Layer 5 of a small transformer language model trained on English Wikipedia (13 layers, counted from 0, width 96). Numbers have three digits each and are written without spaces.
A neuron adds its activation times its output weights to the MLP's output. To switch it off is to set its activation to zero at one token and run the rest of the model.
A neuron's activation on a vector x is squared ReLU(weights . x), where the dot is the dot product.

Input weights of the MLP neurons that the questions are about. A number n stands for (n - 500) times 0.0014.
n45: 300517425682656458500588282524614476444679451446352632719468562701591599303266438450409415284320339284569473699384425570240573559626568348378739758614690299489271477389459431325358479520529368524567401373305555508625559426526261531472706604456357496455367634481364566313589466880574408610
n145: 395342761477368369452535540481757500545595627489741627537321533670568439399628415584250462348208570727486554250533649760546370483430504425586754422503350614455454489351547426618491548455362563601318788299648372504500394557458440417597430406562477643581503680369511442267643365400724424448
n147: 443626389605491500442476255366475593555459360306521519394564443456503636370459460514431509420456500580642438606444311610476624515443579479352474445302528292548654352565503376421607370406341448758561607497515497234454438475671391382423583209643520420536225503508530630447545543408545559497
n159: 575480444481575720784850495558355557362505529283681394500533426583645505047621378445225275342243382608837452516422472471410578413336773681381476464525428552351496491619426330432663495490375401276312599169246325812635424214681434495505471409368563409940363550189760696329548388612577738551
n181: 475668754608661430311563531460476559122602507466407373525599600397567366214597409532452530537320471423507586608449395351590599513524507544500647577516508492441334541467691505612735402464597753532430614335575527694665363605395313425260569479690583675438484497442420542545250517482671357629
n247: 391519618581430475287551336730487718531756610465476500672235734676449183236426486405425471579355312390415728595599421414563573606715446403427252403698620393394563539500767424581723363482700550398496703443614576663277082383529753244279692202541500700546452700287471553738352676632520483657
n278: 325379433362480500123370446431600877386334412438639278568449305549512376386608452580476543487601364183639482625496702452488344465672668435305728730561656583293584525559434236375670279406571532649521645500539660508560133630642475528326447274429595395509534716356356558479620673869666488793
n286: 253483374500638367323535661445354525475624410331586588529438460312681504495641509667486561435299363276452517430420595533387512622443258366183584484400424464450375561385719571496761535400265625467094736249550564545531392613454628468450427438611272500619381735258520542504809194568500743602
n287: 449396413538497445489522477375440492582673377304616457561524450579526215465330377537473697525400539485448584225394368539452497491470529578332493442622644474500542787329358505653520275490403545740656503520248421309549469388792565553340504435624406642620266536528448531410545594514579398527
n306: 512448527335253393307571452784500614378791509540726154311253465439521500485544570508127705223429421271712891740347648738419622724455606316564724539428671505683530632396771393380500529391642364599549341397433639446663459515420523380239467274609702607570488591468679359474641594486583478536
n319: 564253500434256446777543598521571854322868375445650300480363547488512391305551542580385504433381613430543333381308452390256781526320492465566599661522758381552496713709613340459472294435538557468480562315247407798554610168523435289452609569541356609554689508514557500394443485351621414548
n342: 367218581658368475532745534745390593371341598227397479418328622772537271442230172585099448478500580696479580539391376371447550568389512311382609525608841448472249328480665483390416298591237423703320406487381290663549289349560556332410714665508562689487554533455480322336570618637401525581
n350: 417596536572531640575772189353573524325759729533753422580610582484606533545720510675481512584428483660471460698448440459741588571354446481449370407596504445559412330609371433586523529514362567483473455483528425457401462507553628534557649395609551511372524710524586565307564471607748380613
n358: 594565329697427653708452556340370981537762500383559400689442774380575442421500585489275523276435423205548420837504516663625620549631660311459672229548674143382578524385778287479386531325596465608561445562416564562539312591608442445467355604665340458398455444558621655468571504788429599622
n375: 465589548383463534552879227401421842336572440348427573473385691384559524280483569420520558204475403741261549621414469246462427357531546420524730589579471641512454535175569400165317552218355550558425352296447299633563278442603598475380656433537427785692440769453433582656379752696910355509
n382: 423705750439195679352685531430645733449713519468606491698422590513597525474423481293490654471589601370575679411460335589496629904651417373303683724698585338568552586444534427330532490491281578495101693353538595491263489424607449408505500338950585568319475638603570470297589430566511295978

Output weights of the MLP neurons that the questions are about. A number n stands for (n - 500) times 0.0014.
n45: 346440474566436364602701508585063663830719604311369721424442360529608242455500593644783524787728632646341436357668375391755684678707389463719384621686337609569660457444464594656435641408431445580567245445570421514606583605400517371508524525442487299424778840491588396706455704444569725549
n145: 510531550613462750615675570606138356576354350616153467638546634332625517505372295704717803589357403566575430529647684545675656500718610668335670576841488699386890464500725340482581487512602660368393605618486591701500577257197469715588549464725641646379402624514650384762621605337401382477
n147: 524496526441699489545484686360447409519488588534646416553629405655298531706686489618636279776390674523672435665635458507514328436522662587603421617288507479621422757727438384727351717446704430327440390487548488404468763389521449481400464626236729511593371500523324485303392429496391445373
n159: 256529581439505373510526638366355403505432599785203505824315135522303310759703724681426587368232284579550603227569485350168722674545239361567500390653554495574253700581563641634749613399624405561495377466783917563578490621500530720406756523634534091519335109357525224550510190613532331419
n181: 559708521307323428704655519559551259208444296445258394487282395288479447572371608432539625482466524590310444697237792635408543462646521465536713715447595295474405313707671518630439364560577440450582326505780369653437496295407588492271403412555560632744252613358616606323640357560552651467
n247: 373556495457364818808415290554421495636485410490261351421633648410718487801623257564380437579598406740331580517680559490570419427846031505655534448540688287292528329433355278566698467483052204276560571598293536301523391577555627505192728636730392453422510406149524381495560800335419555447
n278: 374234514433510477529485714637470459670769634544334628710412576631697460702326418554430376306539607445358272530750724386333254519613636358298680561377462537091560609505316644495878621783739535611445657233207302639500392734450645417656737284617383350468343660282945386524297617261369460481
n286: 420600451602746519649261620171270142561399576550285696381361433489525275505347574695480521484530828353312358231394644510457480391414426464673421288504431303731823548573394882514639434226615261145732613522627484545378578661620715441134263555365595290495727605436475807485525361552219500357
n287: 592539341329609612557575775390676280629661554545724537390532597509353544574578396361529319474679488355596539450500629548508383387641544437487391582170680504164511567547719555688651485439586317657284273789552530339588538424233555637559371527284605551515228320722576570556582361535492392612
n306: 595365323797600519578495461647274643570600257579357638388578179626584337372453505667440329620559211445463332439105281438560876549665384480479407373659267381591610533587425244608278728669486385360591808636615200480435563328409594490780314538516453748317453594350399969490327485696480555828
n319: 344458585429594541418356634229106379490219578884478544650360465464476517456695553519584361531185399539787505620393490453560614375570538515369514514395466486450736453475175602533390528620430317256581570247362450485655638793325254663491143473263583477514458779668094309917471500306212207548
n342: 289550786660953523419549449615548565716471204722425427797419350418399569495330344770559246546342459164479372521435662159395239652435538565271715417699537644540540779455675369518544509283587652533375475862641390626405376481287482662513667696849761308630477403586197524505563679468569436443
n350: 483508477441492435440484525556412338557634500544288456408556575174383460652515555608577297816716321622410527316473699516553586456281270707496480249536562628574485380647382605531418565379500288457534318540551537508519563765478496266805251350530542626268620408464539665504124545309586639421
n358: 371395289554479362430249777329555307546714759505597480640580766252571740550428500566567452763365304347473624394201675603662716380394620656315700582410696472588312485400541347553242166429413833703528573494461724337538523721551313565486452406549716745824651370062401809500810448428248526297
n375: 307490084779387229381183816740384906382678591445555460620445281881772347651452387686383251393655500495360762275471555310547556286625401760419714741495496495309477485532764757640557514655692357278654257467598464642391431637593146480600753611581572572322505572416426394407460521557654556594
n382: 961549369485511254572341813035365495727379594370505599407608339239354775578763821578653325423593436621483913527634593606588691402336490162590366365356325340644262625587647657530585702587589452766500521443611301442280552641419683387373478203130352589670716480300459573535474570742267267347

Each question names a token from some text and the token that comes next. It shows the vector x that enters the MLP there. A number n stands for (n - 500) times 0.012.

Then comes g, the gradient of the next token's log-probability with respect to the MLP's output, scaled to length 1. A neuron's effect is roughly proportional to its activation times (output weights . g). A number n stands for (n - 500) times 0.00092.

"o", then "id"
x: 468564338529556553581519399523537414657498422460607389412519483558214489501469503510470351500637468470538547485510530494434501544478681494617721607398488377563534412470488687512512510423594331554661513473594550489584598486512454543469491577448596390479392479634444482403448523494345535423
g: 524674343461523673616536577564453465778260608598693433536524601379580478582446496329518539606527416601428417535424741411508642467408510584641497567581639392585580301077678460293418531284491444410473592518531364520494559511394500542355594631527473483602603654448555345461493528453669494569
Which neuron, switched off, lowers the next token's probability most? n45

" China", then " was"
x: 434489519371463516599432381490529452504420514539590434428565617569290589536536444402599525475610570454521540564639439458640582480498588596572423391405586503601516554707406722517507650456498336609502475519608590495535619594371495471497549517498587327426504453603452484429495352403589426486
g: 542453586655517383548362505665592409428523530506311444416448510686546514608350400431344620543586556555563648681394620475370485348620591496506421603560547541489680576394341577498357353561613539615471357411665324590388610597551407550802460292450540280487276539505359677576244529419560357419
Which neuron, switched off, lowers the next token's probability most? n350

" end", then " of"
x: 432452635495572500492444520390662524394523327580377574400509556352249521507588583534590527512576585597526463544380538508576517429520542522526474493453606543532453446517491811516514472455504566371472557649625485487526634511418349347428412524519472423391604437677499517497522509462478570536
g: 646488405439712475454469605428452430441628294532503585536687440600451673503485451326374581561517446434603443572395239526498516605681328632603505496389490579382597432418517408728559410494444371407528668677718549538563470436334512503472595406361634699664457579461507578320640749379217575471
Which neuron, switched off, lowers the next token's probability most? n181

"y", then " are"
x: 492503546535494469534442478526504419420448495677606324486509294587244507519598567473499559571557506621560461555400561403471503612535719464639464449530478438609493424573472719544414471484562381506677506441599624464638579558581516459546432400493435468373464475562560521501591469482335470461
g: 670436270448537418337330688644596568486562363694502539392752453584517332418571538391523526513486441637526482422437668515364743312611415646425634654588621524608634612492648484401423452506573389604652466686482571577507430416577517532644433526551192535605588578387619562445635252511516573557
Which neuron, switched off, lowers the next token's probability most? n306

" was", then " "
x: 474517553572345413503519483284550386504461385511529443535408488652362528580528575592560405567434597705548578442663423566533376561650695551597445323615521559531518489533566674544488443478525501490651610455453483510516598573516457381521558535382491480500571494564523547485444530457320369454
g: 378676688468492659605723705527467476682650471585530674422417536403623383540453481396449460468388525503364555458377487673541453490466609399593404623569446306507607608687480568478429498676346832604319575663590458575510470596468379717275615688405419519470456393531670544383629564442401551568
Which neuron, switched off, lowers the next token's probability most? n145

"x", then "'"
x: 438509467500527564676564620512635546549559471421537551527586524443279539441592475505491371400652563406583472447620402518489573520533543544602543538503467589404533382486401771595614580481383222533580498415481470491476610481565418455477541557472495347518415463632463473450486401412373500475
g: 566645604427489469641284456538443408705333719475219738482579503494483579559443412524343472586300525603529672568482487577539588616456556366422482715420629397588632683672588561477564497613669494616557260390425606626548431490514568382534372189628464319549550491429416456543473439468672494427
Which neuron, switched off, lowers the next token's probability most? n159

"t", then " Di"
x: 442522624398534381584475612614408544668589459474463626522681494437220550500573622458629317580469418597473499380391478515593403413441495386545523492493537686528596447449499546626485455472510451537566535454606416485558509520467370485369501497482523619526529480474539580457491526396403529286
g: 554582442488663534450522577597267492544314585571747549648514530535696560316363548738610608620580424371602618662505577472581279570352353476674496568447438650338548471527524237297664403377569610524551609488675372527544559572622539453454671517405538467593606533455421640461490666508255440511
Which neuron, switched off, lowers the next token's probability most? n145

"ies", then " and"
x: 526486443517515527517428536413531376401446375467610472517650474478077614582517492430454521514560459676546512561593466434530484439441538462591468436542519522530450484631376603529436496497636328552564512448557584375588531539562522427426531460415510447509516289553470511441525371485418501344
g: 446430483357414456571330402592666500533464682503651529498504492361433478627558556527527324766550621385462267419515607495289398438421529648575522452497555555341534472576594433480394485472572419486668598448307626385490548613175525577305508437305507736392541400663479308545374551417572726309
Which neuron, switched off, lowers the next token's probability most? n147

"on", then "\""
x: 484555493424479488648474496498474560550570453402486451505443461433082602514458551504521448482464642571490590564498523565517476496478480442619622398518470524609574462444420573462512508432536288455597505486624569451612631475518467679423437397552396370430568423527413441528363469471458448336
g: 765603357546525529461558575623615635415533475548410641610389805337482332569498586490466366443595358535678475430633443384340532474436409493354595416527691468582457465588523320391564405649516545801491424600402727527445415513670655551409412327520473627547505606466580552330768472564402393412
Which neuron, switched off, raises the next token's probability most? n306

"y", then " in"
x: 457485561570494441545443530550517379407466512677573308463527327549291505537612512484496589558536511623561453527375581410474486648519731487597469473532483439610467399563525759519416467512506392457678520423582573513612564562581495456598406428482433492360473507537587570529589500497335479480
g: 320513560636321533408605462268423330488461485478452438559411546421320714523435480508432460674379587478344593422640395542525263523444564661557495361406375684524514369534373585538427318437325578469516613348588367562480504592453479687329661578453780426491563389674350578429274475349374423397
Which neuron, switched off, raises the next token's probability most? n306

"to", then ","
x: 502538420611474556559495352487553490682489448434513466411601452538129515515453496484693532669533532475611408352562482454360617521583594437578569564399500492447563546585416617611516492537534419527650526436602548488522573503523539491506498551433600382596461455643405539410503534386514502407
g: 514743514674536487512518343481448636453487566363630631503631448677709427476484536607562569325343505343556557449707650594519534392567529487343491623573648273471595675692485408667606557587566486446500563568410468398394506460721277464282645348412441506407499348536539511610386373407746442343
Which neuron, switched off, lowers the next token's probability most? n147

"\n", then "Z"
x: 457659560474457534455470517551488178557477432398455384356540606381516493421569472532643554571655616647541519474454478427387420489502483528447476451474576633467512509486454725502406472380446490512469474356534518505430636575362532407497496463414489456536504535515452617450643355550318421468
g: 660365467574291431535420571531264571501506583586627343665422450300629566350429313498492573535449278538474592225368527400645545458437685536540309437638536260592579733553473599485567771516441392349467426571503422549544588486205422497562410513552609509492475743383488541445455558496539554477
Which neuron, switched off, lowers the next token's probability most? n286

"n", then "ated"
x: 450597551498439556340623605512506446614552612424414538620518572525172638401604673425458370558552524443519558424380583498451430652422532554581610569613514629488585508420442667474409496499401409448474453403568446477615568573442452565464461475528428426542618543495439517504456555475386457575
g: 633495457539456782748529481518479438396613579373698471425528579501412744476433626626538468496407589406417458554420654726471575331573527540699452380391413467461423373665397739663380508443368570324428423735490442338490651595403467599528475554334605407385474647489509334379396550576576631321
Which neuron, switched off, lowers the next token's probability most? n382

"mer", then " con"
x: 410481506531416522527467561525564455516543509464469521569511438418231543506507472494581536484597646386436443268476480655475444519457417385573592526637655520525533473606417597458430482482336388342420582485570453614477526702566461455550501466635405362491550366661539514602440438364480494493
g: 505487619539464453486528479419478509509394404431580309451594556483467561582585669430620365329641611542437510687584554598767303469622634473598272263497576464114514464465400630471374416484804465621514366405354485470413592540581523560593538432462523407522319477442428516547647539627462212612
Which neuron, switched off, lowers the next token's probability most? n382